Layer 12 of a small transformer language model trained on English Wikipedia (15 layers, counted from 0, width 128).
A neuron's activation on a vector x is GELU(weights . x), where the dot is the dot product.

Input weights of the MLP neurons that the questions are about. A number n stands for (n - 128) times 0.0051.
n22: 69, 137, 171, 146, 144, 125, 141, 76, 158, 168, 122, 139, 104, 153, 101, 97, 160, 158, 141, 83, 154, 195, 77, 89, 100, 140, 155, 157, 110, 120, 87, 100, 125, 121, 115, 176, 149, 161, 70, 93, 183, 83, 151, 76, 179, 109, 131, 146, 132, 169, 150, 133, 155, 142, 110, 147, 161, 59, 127, 132, 110, 192, 128, 81, 117, 151, 97, 72, 75, 176, 164, 147, 149, 99, 107, 132, 147, 99, 126, 103, 91, 166, 107, 108, 161, 81, 61, 62, 163, 105, 159, 154, 175, 107, 169, 83, 123, 140, 198, 152, 146, 148, 128, 102, 112, 117, 150, 106, 62, 142, 79, 148, 100, 147, 167, 191, 198, 101, 141, 60, 142, 112, 124, 129, 149, 112, 150, 164
n61: 129, 26, 109, 125, 129, 133, 145, 167, 125, 111, 118, 161, 151, 107, 71, 144, 93, 115, 110, 95, 115, 99, 98, 92, 159, 170, 102, 144, 185, 102, 166, 138, 152, 122, 178, 197, 208, 139, 136, 135, 117, 115, 53, 133, 138, 154, 61, 105, 96, 176, 79, 153, 153, 33, 134, 98, 103, 172, 126, 70, 144, 183, 100, 97, 113, 121, 141, 95, 85, 234, 198, 97, 141, 155, 79, 140, 101, 160, 127, 122, 86, 129, 84, 63, 167, 173, 134, 104, 126, 118, 99, 160, 112, 174, 102, 135, 127, 115, 178, 204, 103, 162, 77, 117, 107, 79, 198, 110, 163, 132, 137, 184, 117, 140, 131, 106, 85, 172, 64, 105, 144, 100, 125, 124, 133, 98, 202, 144
n66: 144, 134, 182, 124, 72, 202, 94, 175, 97, 148, 162, 49, 181, 116, 125, 134, 108, 109, 48, 87, 125, 88, 154, 166, 121, 70, 87, 154, 116, 139, 100, 142, 117, 164, 173, 136, 93, 105, 142, 167, 158, 121, 127, 109, 136, 135, 99, 121, 148, 134, 148, 88, 95, 136, 106, 180, 120, 116, 164, 112, 83, 112, 176, 128, 169, 161, 127, 140, 120, 154, 139, 173, 79, 165, 146, 100, 112, 88, 111, 138, 164, 174, 129, 111, 138, 110, 52, 117, 125, 143, 158, 144, 187, 178, 92, 106, 126, 96, 106, 130, 147, 98, 141, 86, 139, 162, 123, 113, 88, 115, 147, 151, 147, 138, 135, 108, 129, 143, 147, 108, 170, 126, 157, 113, 104, 117, 144, 124
n93: 108, 143, 95, 154, 172, 106, 147, 119, 92, 140, 122, 114, 163, 139, 109, 141, 131, 96, 144, 137, 95, 177, 101, 148, 148, 157, 115, 76, 100, 150, 127, 140, 120, 140, 69, 180, 132, 160, 127, 101, 117, 118, 117, 121, 116, 148, 143, 131, 193, 75, 127, 153, 173, 98, 163, 175, 126, 155, 139, 138, 90, 192, 133, 141, 158, 80, 92, 141, 102, 175, 156, 150, 110, 137, 171, 128, 142, 170, 108, 177, 85, 168, 189, 98, 107, 130, 97, 117, 95, 111, 91, 63, 41, 112, 94, 149, 151, 101, 156, 112, 148, 145, 122, 136, 152, 89, 91, 110, 107, 73, 130, 121, 134, 195, 120, 86, 149, 106, 126, 146, 182, 157, 126, 180, 71, 120, 111, 104
n109: 93, 200, 115, 131, 166, 139, 103, 158, 100, 105, 103, 103, 136, 134, 59, 112, 181, 146, 124, 174, 205, 87, 102, 88, 118, 104, 174, 147, 122, 130, 133, 109, 116, 172, 72, 153, 118, 87, 148, 115, 132, 103, 93, 104, 153, 47, 127, 87, 172, 89, 149, 152, 121, 125, 124, 81, 160, 138, 161, 111, 107, 46, 139, 120, 114, 122, 228, 89, 157, 133, 111, 169, 156, 112, 95, 142, 140, 207, 82, 102, 147, 174, 180, 118, 113, 102, 61, 82, 126, 95, 111, 179, 157, 133, 141, 164, 104, 142, 173, 140, 134, 127, 131, 137, 88, 147, 161, 100, 128, 133, 147, 111, 185, 123, 115, 100, 110, 72, 185, 133, 153, 182, 119, 126, 168, 132, 96, 87
n117: 116, 78, 146, 103, 121, 85, 100, 47, 158, 139, 89, 138, 101, 102, 116, 103, 145, 177, 75, 125, 134, 202, 114, 99, 152, 158, 56, 178, 142, 174, 122, 101, 154, 166, 149, 194, 92, 165, 53, 120, 81, 70, 125, 111, 120, 133, 150, 109, 163, 134, 94, 139, 123, 125, 124, 95, 137, 145, 49, 111, 97, 155, 143, 135, 100, 127, 133, 107, 126, 73, 86, 127, 42, 136, 143, 100, 147, 120, 195, 177, 136, 151, 199, 102, 108, 180, 141, 59, 167, 128, 169, 93, 57, 121, 97, 159, 134, 45, 173, 149, 132, 188, 110, 138, 155, 164, 158, 145, 124, 183, 237, 142, 131, 142, 95, 85, 126, 128, 122, 181, 153, 137, 134, 154, 131, 187, 114, 132
n138: 184, 92, 137, 118, 168, 148, 147, 100, 87, 90, 154, 77, 165, 101, 154, 86, 170, 28, 82, 173, 178, 121, 181, 190, 138, 133, 120, 147, 123, 73, 155, 140, 92, 145, 152, 82, 74, 127, 164, 78, 146, 164, 114, 115, 86, 120, 111, 126, 189, 72, 145, 159, 144, 129, 109, 121, 107, 130, 145, 130, 180, 116, 108, 151, 176, 146, 177, 167, 83, 151, 102, 132, 53, 150, 143, 125, 160, 157, 118, 115, 86, 175, 75, 134, 85, 145, 89, 121, 148, 100, 86, 78, 45, 143, 83, 131, 175, 138, 103, 119, 113, 137, 168, 91, 127, 161, 135, 128, 165, 126, 184, 159, 126, 94, 111, 132, 136, 132, 152, 107, 182, 150, 183, 116, 156, 95, 148, 173
n149: 94, 74, 120, 122, 108, 131, 133, 211, 161, 148, 112, 97, 147, 167, 79, 204, 78, 135, 62, 71, 122, 123, 115, 106, 189, 132, 163, 139, 164, 88, 185, 91, 108, 144, 82, 163, 182, 93, 95, 85, 148, 168, 171, 102, 123, 115, 89, 157, 146, 128, 135, 139, 146, 144, 109, 138, 103, 132, 90, 97, 165, 181, 124, 153, 166, 89, 87, 123, 137, 112, 138, 194, 70, 160, 87, 154, 114, 147, 211, 88, 59, 149, 117, 108, 149, 166, 30, 80, 118, 127, 158, 115, 165, 146, 184, 106, 109, 124, 142, 117, 151, 121, 92, 122, 147, 123, 183, 122, 152, 132, 101, 164, 147, 120, 111, 118, 130, 131, 169, 152, 132, 179, 88, 124, 137, 109, 140, 86
n158: 177, 119, 130, 127, 120, 124, 80, 169, 155, 107, 122, 143, 121, 130, 64, 142, 145, 146, 122, 124, 116, 105, 178, 127, 35, 169, 183, 99, 196, 116, 110, 55, 136, 106, 187, 177, 115, 122, 111, 149, 138, 161, 137, 112, 122, 131, 136, 96, 193, 101, 81, 135, 164, 76, 123, 126, 73, 183, 151, 214, 124, 118, 133, 196, 162, 101, 131, 107, 139, 116, 109, 136, 108, 187, 101, 147, 116, 143, 131, 79, 122, 44, 122, 91, 171, 120, 133, 122, 105, 123, 167, 135, 59, 90, 100, 53, 232, 126, 119, 117, 147, 153, 130, 91, 164, 140, 91, 203, 54, 153, 57, 167, 122, 83, 58, 133, 139, 127, 121, 147, 146, 187, 170, 126, 155, 119, 131, 137
n213: 102, 85, 128, 155, 117, 119, 102, 105, 178, 143, 159, 139, 85, 186, 53, 115, 141, 172, 121, 103, 156, 175, 116, 111, 130, 121, 96, 164, 176, 97, 168, 127, 99, 114, 200, 86, 133, 124, 89, 110, 131, 145, 123, 121, 90, 154, 122, 104, 127, 151, 132, 183, 174, 79, 101, 128, 120, 116, 122, 107, 84, 161, 125, 137, 81, 126, 132, 135, 210, 112, 109, 117, 146, 133, 83, 128, 114, 56, 95, 138, 169, 83, 95, 181, 180, 158, 159, 182, 175, 111, 180, 124, 143, 191, 89, 95, 162, 162, 85, 134, 190, 114, 104, 103, 131, 132, 115, 165, 131, 150, 117, 93, 127, 127, 74, 39, 129, 142, 149, 142, 102, 160, 140, 156, 148, 52, 30, 188
n272: 179, 122, 142, 133, 138, 167, 135, 139, 136, 95, 110, 110, 177, 77, 56, 137, 118, 152, 102, 56, 150, 112, 122, 126, 69, 141, 124, 175, 125, 179, 145, 146, 118, 138, 114, 143, 139, 135, 151, 117, 95, 156, 119, 150, 124, 67, 191, 116, 111, 121, 184, 168, 93, 125, 134, 91, 28, 121, 66, 149, 151, 127, 136, 128, 95, 90, 111, 126, 104, 100, 158, 131, 120, 140, 69, 120, 101, 113, 132, 136, 127, 178, 138, 128, 101, 123, 107, 114, 143, 126, 168, 191, 108, 174, 136, 106, 172, 145, 146, 181, 205, 127, 169, 165, 140, 79, 107, 157, 91, 160, 129, 186, 64, 143, 125, 125, 90, 106, 159, 194, 142, 145, 81, 128, 122, 149, 38, 125
n284: 161, 92, 101, 103, 123, 134, 134, 186, 78, 121, 170, 110, 151, 98, 88, 113, 89, 173, 55, 120, 176, 105, 146, 63, 148, 104, 132, 97, 205, 88, 113, 110, 165, 58, 175, 176, 163, 130, 103, 112, 188, 85, 132, 121, 99, 99, 155, 112, 138, 173, 207, 59, 155, 133, 115, 141, 119, 147, 155, 158, 104, 159, 162, 150, 116, 100, 129, 124, 154, 163, 109, 175, 122, 163, 98, 124, 123, 154, 59, 141, 100, 128, 122, 151, 139, 108, 126, 98, 60, 141, 125, 144, 179, 118, 108, 143, 85, 115, 146, 137, 163, 139, 102, 164, 130, 166, 118, 137, 117, 107, 153, 129, 143, 140, 150, 127, 171, 148, 166, 102, 93, 103, 146, 87, 132, 99, 180, 55
n286: 108, 84, 162, 99, 137, 138, 120, 116, 147, 187, 117, 103, 230, 166, 143, 123, 121, 209, 121, 125, 96, 109, 159, 163, 117, 102, 106, 131, 114, 132, 85, 155, 95, 81, 134, 180, 130, 71, 189, 106, 134, 161, 93, 172, 139, 171, 140, 113, 125, 68, 91, 147, 187, 115, 77, 106, 116, 97, 150, 118, 140, 146, 129, 150, 174, 101, 113, 82, 143, 136, 81, 171, 72, 138, 110, 97, 79, 125, 167, 128, 122, 148, 154, 162, 51, 101, 114, 119, 162, 130, 126, 141, 75, 168, 174, 124, 109, 110, 120, 123, 150, 134, 156, 106, 141, 79, 123, 163, 182, 83, 122, 119, 111, 98, 128, 133, 117, 100, 93, 148, 198, 111, 157, 117, 128, 77, 131, 134
n288: 75, 108, 198, 134, 63, 168, 150, 108, 78, 145, 97, 81, 139, 154, 108, 141, 138, 101, 88, 101, 201, 148, 105, 117, 56, 188, 161, 195, 132, 143, 73, 128, 112, 93, 116, 108, 184, 122, 73, 128, 123, 191, 129, 125, 118, 144, 150, 113, 113, 130, 168, 120, 80, 152, 121, 125, 131, 172, 139, 125, 119, 132, 126, 112, 177, 129, 88, 70, 153, 164, 123, 98, 135, 92, 123, 135, 192, 128, 127, 163, 106, 128, 154, 123, 106, 151, 113, 110, 192, 163, 127, 158, 106, 145, 118, 165, 90, 166, 93, 145, 100, 185, 130, 82, 108, 151, 93, 121, 101, 125, 126, 162, 84, 167, 189, 56, 99, 144, 95, 156, 148, 148, 116, 82, 178, 161, 89, 164
n349: 106, 85, 103, 126, 103, 100, 159, 134, 116, 109, 165, 103, 139, 64, 136, 112, 134, 147, 117, 106, 181, 130, 103, 159, 170, 136, 104, 133, 182, 156, 89, 125, 121, 142, 137, 152, 111, 157, 163, 98, 126, 123, 86, 181, 131, 34, 117, 64, 135, 148, 142, 125, 175, 118, 147, 97, 84, 114, 161, 79, 115, 104, 115, 162, 69, 164, 104, 180, 122, 106, 85, 166, 151, 154, 155, 132, 79, 143, 133, 153, 179, 136, 120, 125, 102, 171, 170, 144, 71, 126, 113, 81, 103, 149, 133, 171, 102, 147, 171, 137, 199, 162, 126, 157, 92, 108, 147, 151, 192, 126, 142, 114, 110, 106, 113, 141, 85, 160, 100, 195, 68, 78, 163, 154, 122, 130, 127, 116
n353: 138, 117, 8, 139, 157, 156, 129, 105, 136, 117, 100, 142, 93, 122, 97, 113, 129, 144, 92, 100, 138, 216, 143, 139, 162, 163, 121, 166, 109, 149, 66, 111, 136, 113, 56, 107, 154, 121, 132, 152, 209, 73, 136, 107, 45, 148, 115, 134, 143, 126, 129, 127, 152, 110, 100, 133, 132, 150, 175, 169, 122, 142, 148, 180, 178, 96, 159, 182, 132, 211, 132, 99, 129, 152, 118, 137, 124, 120, 106, 63, 208, 152, 136, 145, 143, 103, 113, 126, 95, 111, 145, 132, 125, 99, 85, 177, 185, 161, 162, 89, 91, 106, 110, 127, 102, 132, 145, 127, 106, 106, 150, 63, 47, 197, 121, 173, 68, 101, 113, 120, 153, 140, 111, 127, 171, 143, 120, 83
n408: 133, 126, 136, 107, 150, 131, 152, 118, 171, 83, 167, 153, 125, 102, 193, 147, 83, 163, 113, 127, 115, 106, 121, 82, 113, 174, 85, 147, 146, 129, 176, 107, 170, 123, 125, 106, 129, 146, 53, 127, 117, 108, 115, 116, 96, 194, 154, 143, 154, 125, 168, 120, 179, 129, 72, 158, 113, 123, 102, 152, 150, 138, 133, 136, 175, 148, 100, 127, 117, 132, 127, 108, 155, 132, 180, 97, 73, 89, 143, 152, 67, 130, 114, 110, 110, 122, 151, 121, 156, 89, 111, 116, 188, 125, 136, 175, 144, 117, 97, 133, 100, 177, 162, 187, 151, 207, 154, 105, 89, 139, 79, 125, 90, 135, 129, 93, 107, 89, 175, 119, 150, 55, 125, 161, 102, 53, 152, 112
n437: 133, 76, 124, 143, 102, 128, 88, 184, 127, 105, 119, 152, 104, 119, 118, 99, 109, 103, 180, 106, 151, 112, 53, 123, 98, 50, 107, 107, 112, 125, 118, 89, 141, 117, 86, 178, 177, 127, 115, 131, 129, 141, 135, 71, 151, 157, 134, 107, 137, 118, 124, 140, 115, 115, 78, 130, 132, 121, 210, 122, 174, 110, 62, 134, 150, 148, 87, 147, 131, 134, 99, 173, 163, 199, 110, 122, 168, 80, 227, 108, 95, 108, 148, 164, 138, 160, 125, 146, 116, 127, 124, 140, 171, 182, 148, 112, 147, 123, 161, 135, 100, 146, 121, 149, 112, 91, 78, 132, 110, 91, 167, 129, 125, 147, 111, 130, 119, 88, 130, 181, 129, 153, 128, 94, 141, 151, 126, 128
n444: 200, 77, 80, 152, 154, 96, 130, 148, 120, 75, 121, 177, 77, 142, 111, 88, 116, 121, 126, 65, 104, 126, 135, 129, 198, 221, 116, 77, 106, 37, 170, 134, 130, 177, 160, 120, 131, 112, 143, 115, 136, 127, 113, 126, 72, 134, 91, 203, 117, 132, 106, 119, 144, 56, 156, 136, 105, 97, 101, 150, 127, 91, 78, 131, 123, 136, 85, 121, 149, 129, 138, 110, 141, 197, 152, 130, 119, 99, 100, 157, 142, 147, 152, 91, 130, 122, 124, 83, 139, 103, 94, 166, 132, 147, 220, 136, 218, 151, 128, 173, 103, 110, 143, 67, 133, 116, 134, 109, 141, 111, 189, 126, 125, 123, 108, 162, 106, 114, 106, 122, 97, 134, 180, 127, 152, 106, 123, 150

Each question shows a token from some text and the vector x that enters the MLP there. A number n stands for (n - 128) times 0.061.

" s": 121, 121, 127, 88, 138, 93, 134, 136, 129, 142, 124, 156, 107, 117, 126, 134, 123, 110, 135, 159, 115, 139, 128, 116, 125, 151, 147, 135, 134, 132, 122, 157, 135, 135, 123, 117, 116, 162, 116, 143, 96, 127, 141, 86, 137, 123, 118, 136, 109, 141, 135, 120, 141, 130, 131, 113, 123, 136, 123, 132, 119, 105, 140, 129, 140, 132, 135, 141, 127, 108, 110, 100, 108, 101, 114, 124, 119, 104, 157, 113, 135, 132, 110, 146, 129, 108, 136, 136, 125, 215, 130, 127, 131, 148, 121, 122, 121, 119, 138, 119, 95, 107, 130, 141, 141, 128, 129, 142, 119, 136, 140, 111, 156, 134, 134, 140, 137, 126, 116, 148, 129, 136, 127, 115, 134, 134, 124, 114
Which neuron lights up most? n117

"2": 136, 144, 129, 144, 136, 108, 109, 126, 131, 117, 124, 146, 116, 137, 120, 101, 103, 136, 149, 126, 109, 114, 112, 144, 121, 170, 143, 85, 122, 154, 125, 110, 125, 149, 112, 113, 116, 142, 106, 149, 115, 122, 138, 125, 133, 112, 151, 121, 127, 132, 110, 144, 136, 117, 137, 129, 136, 131, 133, 120, 125, 128, 134, 123, 146, 129, 178, 140, 140, 120, 110, 115, 86, 116, 148, 149, 132, 139, 106, 105, 128, 114, 118, 148, 128, 135, 110, 126, 142, 179, 112, 110, 136, 147, 132, 108, 125, 120, 124, 141, 119, 121, 136, 120, 148, 109, 98, 131, 131, 113, 111, 141, 147, 135, 156, 124, 142, 146, 143, 131, 115, 139, 145, 104, 120, 149, 116, 95
Which two neurons fire most, strongest first? n158, n93

"imb": 107, 135, 128, 127, 126, 127, 140, 135, 153, 139, 117, 140, 144, 142, 112, 129, 148, 101, 141, 124, 141, 122, 134, 117, 132, 135, 121, 104, 123, 135, 119, 149, 145, 141, 125, 145, 138, 119, 125, 146, 121, 107, 118, 109, 126, 132, 143, 119, 121, 156, 103, 135, 119, 128, 120, 121, 110, 124, 127, 148, 117, 117, 154, 110, 157, 149, 149, 137, 114, 150, 115, 116, 126, 113, 112, 144, 107, 102, 110, 105, 139, 120, 106, 128, 134, 135, 126, 116, 110, 218, 154, 132, 145, 143, 141, 137, 127, 125, 107, 124, 109, 125, 125, 150, 126, 106, 118, 116, 125, 137, 118, 113, 134, 125, 134, 163, 135, 114, 147, 112, 116, 141, 129, 98, 122, 128, 116, 110
The most active neuron and its activation: n353, at about 2.2

" production": 128, 142, 120, 113, 129, 120, 151, 126, 121, 119, 127, 147, 133, 123, 125, 137, 123, 104, 137, 141, 114, 153, 120, 112, 115, 148, 117, 110, 135, 152, 114, 125, 114, 133, 122, 119, 131, 140, 120, 145, 134, 109, 118, 110, 127, 131, 146, 123, 119, 137, 115, 142, 125, 140, 131, 126, 158, 118, 115, 121, 127, 97, 148, 136, 120, 121, 143, 146, 94, 123, 100, 111, 117, 129, 125, 128, 100, 115, 133, 120, 136, 151, 125, 144, 154, 124, 121, 118, 137, 197, 139, 121, 137, 172, 137, 127, 118, 167, 105, 137, 117, 115, 118, 152, 150, 114, 132, 129, 145, 116, 110, 130, 169, 143, 109, 130, 153, 130, 139, 110, 126, 107, 119, 109, 122, 105, 119, 107
Which neuron lights up most? n408

"el": 137, 120, 142, 113, 123, 116, 139, 152, 111, 130, 120, 146, 127, 115, 140, 110, 105, 110, 137, 133, 118, 117, 126, 114, 135, 168, 137, 126, 109, 128, 109, 150, 133, 135, 157, 135, 129, 142, 95, 127, 126, 125, 129, 96, 123, 123, 146, 131, 151, 137, 112, 131, 136, 134, 117, 127, 132, 116, 126, 126, 128, 119, 128, 122, 147, 127, 146, 133, 119, 127, 102, 128, 108, 110, 147, 124, 114, 119, 119, 115, 114, 136, 105, 140, 90, 128, 130, 127, 109, 193, 138, 129, 143, 130, 126, 128, 124, 160, 120, 133, 112, 94, 138, 180, 133, 120, 129, 131, 154, 103, 76, 107, 135, 135, 135, 143, 132, 133, 133, 138, 93, 150, 140, 149, 154, 127, 139, 128
Which neuron lights up most? n408

" its": 135, 136, 136, 114, 130, 128, 136, 151, 135, 145, 112, 145, 101, 128, 112, 122, 116, 101, 107, 133, 139, 131, 129, 109, 153, 145, 121, 102, 131, 136, 107, 118, 120, 135, 121, 110, 113, 121, 111, 142, 144, 112, 136, 121, 130, 121, 135, 130, 124, 124, 120, 122, 118, 144, 136, 141, 128, 146, 146, 124, 129, 120, 140, 138, 112, 129, 138, 127, 100, 113, 109, 119, 119, 113, 124, 121, 115, 116, 133, 131, 118, 133, 120, 149, 128, 124, 134, 127, 142, 190, 130, 99, 130, 186, 147, 125, 118, 138, 103, 136, 123, 115, 118, 151, 132, 121, 119, 127, 130, 99, 110, 138, 203, 146, 126, 133, 132, 133, 149, 124, 130, 102, 135, 115, 143, 123, 130, 123
The three highest activations, in order: n284, n66, n149

"a (": 119, 109, 134, 120, 131, 113, 119, 116, 129, 159, 124, 139, 95, 139, 140, 132, 132, 97, 131, 133, 135, 128, 137, 139, 129, 132, 134, 101, 142, 102, 128, 144, 105, 131, 134, 124, 133, 141, 132, 133, 119, 102, 137, 130, 133, 120, 130, 114, 124, 163, 101, 171, 139, 112, 125, 134, 143, 149, 124, 124, 122, 126, 132, 154, 134, 162, 157, 139, 123, 128, 116, 126, 132, 115, 124, 140, 110, 110, 137, 102, 131, 144, 119, 115, 121, 120, 130, 135, 144, 206, 121, 129, 116, 136, 133, 115, 112, 132, 101, 139, 117, 111, 129, 125, 149, 116, 144, 130, 137, 97, 90, 113, 155, 158, 140, 135, 144, 118, 129, 123, 120, 124, 115, 111, 123, 133, 134, 92
Which neuron lights up most? n61

" |  | ": 135, 133, 124, 80, 122, 128, 142, 117, 116, 144, 132, 142, 97, 113, 115, 116, 102, 135, 147, 128, 115, 145, 150, 134, 124, 140, 138, 114, 106, 137, 134, 134, 122, 143, 99, 126, 118, 131, 132, 107, 97, 127, 138, 156, 147, 136, 132, 108, 116, 147, 125, 125, 125, 142, 139, 120, 115, 124, 118, 146, 113, 114, 149, 117, 125, 145, 143, 148, 129, 131, 118, 98, 110, 125, 135, 123, 151, 135, 118, 105, 130, 114, 130, 141, 139, 104, 140, 136, 138, 195, 142, 123, 152, 143, 110, 121, 123, 132, 92, 160, 91, 114, 145, 132, 138, 93, 130, 147, 122, 124, 114, 134, 146, 142, 153, 132, 114, 125, 153, 147, 116, 117, 129, 111, 135, 127, 114, 107
The most active neuron and its activation: n272, at about 1.2

"52": 117, 138, 142, 112, 138, 125, 119, 158, 130, 115, 149, 137, 96, 115, 124, 111, 106, 139, 149, 127, 113, 147, 116, 133, 111, 165, 133, 107, 116, 148, 142, 142, 113, 152, 113, 116, 126, 137, 115, 147, 114, 117, 135, 148, 138, 117, 127, 139, 109, 131, 139, 131, 129, 120, 123, 121, 132, 124, 113, 137, 118, 123, 142, 130, 144, 140, 144, 150, 112, 155, 92, 118, 103, 106, 133, 133, 128, 121, 108, 106, 128, 117, 119, 134, 113, 120, 128, 101, 119, 202, 144, 139, 120, 144, 138, 133, 130, 126, 111, 142, 131, 107, 119, 130, 141, 111, 107, 139, 146, 122, 123, 148, 159, 143, 174, 131, 132, 125, 120, 134, 113, 128, 113, 101, 116, 111, 124, 112
The three highest activations, in order: n272, n444, n288

"ent": 111, 118, 131, 142, 111, 123, 130, 137, 143, 133, 115, 132, 122, 108, 147, 134, 137, 83, 145, 154, 107, 136, 114, 125, 146, 142, 130, 102, 130, 134, 117, 147, 138, 124, 137, 128, 116, 129, 133, 150, 139, 124, 125, 111, 136, 117, 144, 139, 126, 153, 119, 136, 123, 124, 130, 131, 137, 134, 105, 139, 106, 130, 139, 79, 145, 124, 146, 126, 111, 134, 121, 142, 150, 117, 147, 133, 122, 103, 105, 101, 111, 120, 121, 146, 122, 129, 123, 111, 123, 213, 138, 115, 121, 155, 122, 144, 134, 142, 108, 117, 119, 121, 115, 152, 134, 124, 121, 122, 145, 119, 96, 122, 129, 136, 123, 145, 142, 122, 102, 108, 109, 137, 129, 123, 143, 156, 127, 121
Which neuron lights up most? n22

"U": 140, 140, 152, 90, 119, 111, 119, 102, 107, 106, 121, 145, 111, 108, 141, 121, 114, 121, 145, 106, 119, 123, 136, 126, 130, 176, 137, 115, 105, 159, 121, 140, 116, 145, 115, 120, 111, 152, 101, 128, 103, 129, 132, 120, 118, 118, 139, 128, 125, 149, 113, 163, 155, 125, 145, 130, 135, 147, 122, 107, 117, 121, 169, 139, 139, 145, 147, 138, 132, 119, 108, 148, 124, 96, 141, 130, 141, 129, 124, 124, 116, 115, 132, 130, 141, 122, 104, 120, 146, 196, 132, 133, 122, 140, 130, 113, 108, 125, 144, 134, 133, 127, 115, 122, 127, 101, 109, 134, 157, 113, 109, 120, 126, 149, 135, 107, 139, 133, 133, 132, 112, 133, 126, 142, 127, 135, 131, 113
The three highest activations, in order: n117, n93, n288

"ly": 144, 112, 121, 111, 113, 105, 148, 144, 131, 124, 120, 130, 125, 130, 122, 134, 129, 109, 138, 151, 117, 147, 106, 130, 134, 135, 138, 121, 126, 148, 116, 130, 122, 142, 144, 127, 114, 125, 103, 128, 149, 121, 130, 121, 115, 115, 132, 122, 131, 122, 111, 120, 130, 139, 125, 135, 136, 139, 134, 119, 129, 117, 139, 128, 121, 136, 135, 98, 121, 133, 116, 139, 125, 114, 127, 140, 125, 99, 120, 136, 102, 132, 128, 141, 142, 103, 115, 92, 128, 211, 134, 100, 141, 160, 131, 128, 107, 148, 119, 119, 120, 128, 122, 146, 155, 126, 132, 133, 133, 104, 91, 136, 194, 142, 135, 144, 145, 111, 136, 115, 126, 120, 139, 122, 121, 124, 136, 111
The most active neuron and its activation: n284, at about 2.7

"\n": 142, 125, 135, 123, 130, 91, 135, 118, 116, 165, 127, 139, 109, 141, 135, 118, 123, 104, 136, 146, 132, 128, 127, 131, 122, 130, 142, 87, 130, 156, 127, 128, 101, 138, 136, 121, 120, 116, 118, 141, 126, 109, 130, 105, 153, 132, 129, 127, 128, 158, 117, 149, 130, 162, 127, 126, 131, 149, 113, 115, 143, 109, 122, 146, 122, 137, 159, 133, 105, 127, 115, 115, 126, 141, 130, 111, 108, 104, 106, 116, 113, 136, 131, 135, 120, 135, 119, 133, 134, 211, 123, 124, 146, 143, 117, 134, 126, 134, 126, 120, 108, 117, 114, 164, 153, 114, 133, 151, 135, 106, 115, 124, 113, 153, 143, 130, 118, 114, 133, 115, 132, 117, 138, 127, 116, 130, 128, 103
The most active neuron and its activation: n437, at about 0.4

"970": 137, 156, 133, 112, 123, 111, 119, 138, 149, 130, 134, 134, 147, 132, 114, 102, 89, 127, 147, 137, 113, 119, 114, 161, 124, 138, 156, 92, 129, 141, 128, 155, 107, 161, 145, 135, 112, 118, 138, 130, 109, 131, 156, 118, 122, 104, 142, 120, 124, 163, 145, 121, 141, 126, 151, 122, 139, 113, 137, 133, 98, 127, 144, 117, 145, 125, 135, 139, 110, 123, 125, 122, 97, 123, 138, 148, 129, 132, 115, 131, 112, 101, 119, 132, 113, 104, 126, 119, 140, 175, 99, 130, 118, 138, 123, 118, 125, 124, 123, 129, 106, 114, 145, 152, 130, 94, 123, 137, 163, 130, 96, 130, 158, 144, 134, 133, 137, 122, 148, 128, 110, 127, 141, 119, 101, 144, 119, 98
Which neuron lights up most? n93

"ps": 130, 132, 131, 148, 140, 119, 136, 147, 133, 138, 133, 144, 127, 138, 121, 128, 132, 91, 142, 142, 124, 144, 120, 118, 146, 108, 130, 128, 126, 135, 136, 147, 124, 133, 146, 112, 113, 118, 118, 140, 121, 142, 116, 128, 117, 109, 142, 124, 121, 134, 116, 118, 99, 130, 124, 112, 117, 141, 128, 106, 125, 116, 153, 111, 110, 140, 153, 126, 95, 111, 122, 115, 144, 129, 115, 125, 140, 116, 119, 123, 118, 146, 115, 128, 124, 105, 127, 122, 121, 187, 139, 121, 139, 174, 131, 131, 113, 148, 111, 110, 111, 138, 116, 141, 140, 117, 124, 124, 151, 105, 143, 130, 202, 131, 135, 143, 138, 126, 112, 111, 107, 122, 145, 119, 143, 131, 102, 96
Which neuron lights up most? n109

" had a": 135, 160, 135, 107, 116, 104, 124, 148, 110, 126, 130, 153, 127, 124, 114, 126, 139, 113, 123, 141, 130, 148, 108, 146, 112, 130, 133, 117, 132, 144, 116, 129, 116, 119, 127, 98, 88, 150, 128, 136, 112, 126, 121, 115, 139, 100, 150, 127, 118, 173, 114, 113, 142, 132, 153, 104, 97, 151, 90, 129, 115, 121, 153, 128, 145, 141, 113, 150, 135, 150, 118, 126, 118, 119, 137, 138, 124, 134, 111, 105, 125, 135, 120, 160, 90, 126, 135, 104, 133, 141, 135, 119, 147, 144, 136, 105, 99, 148, 110, 117, 133, 114, 106, 123, 160, 133, 130, 143, 142, 135, 86, 108, 134, 162, 138, 109, 153, 128, 143, 132, 136, 136, 134, 124, 141, 141, 137, 120
Which neuron lights up most? n284

":": 143, 106, 138, 124, 120, 150, 138, 116, 127, 136, 122, 156, 100, 135, 113, 133, 125, 108, 140, 134, 122, 141, 145, 138, 141, 135, 147, 62, 122, 127, 128, 143, 125, 134, 124, 145, 130, 123, 128, 120, 124, 112, 121, 131, 122, 123, 121, 107, 134, 146, 121, 146, 121, 147, 122, 123, 136, 130, 121, 125, 122, 116, 133, 143, 125, 139, 144, 138, 89, 136, 139, 104, 125, 107, 108, 126, 96, 106, 130, 113, 104, 125, 132, 140, 138, 110, 142, 143, 128, 207, 136, 133, 140, 148, 123, 130, 112, 137, 124, 126, 139, 104, 141, 145, 134, 127, 136, 128, 138, 104, 109, 126, 158, 150, 138, 139, 153, 123, 127, 113, 115, 123, 125, 132, 126, 117, 103, 122
Which neuron lights up most? n22

".": 139, 137, 133, 84, 148, 89, 127, 136, 147, 138, 121, 138, 111, 100, 140, 111, 90, 121, 122, 106, 129, 132, 130, 135, 138, 140, 150, 104, 123, 132, 153, 147, 137, 134, 142, 121, 104, 147, 97, 126, 112, 131, 122, 139, 133, 147, 128, 128, 126, 134, 126, 112, 119, 142, 131, 141, 131, 110, 126, 130, 122, 116, 125, 118, 145, 131, 122, 120, 129, 135, 151, 104, 131, 111, 118, 126, 131, 111, 137, 127, 126, 127, 113, 142, 117, 110, 143, 138, 121, 194, 140, 111, 143, 130, 140, 115, 108, 126, 145, 140, 120, 127, 160, 127, 158, 103, 131, 149, 141, 141, 89, 133, 133, 153, 145, 137, 128, 125, 127, 141, 148, 142, 90, 91, 127, 121, 102, 105
Which two neurons fire most, strongest first? n408, n272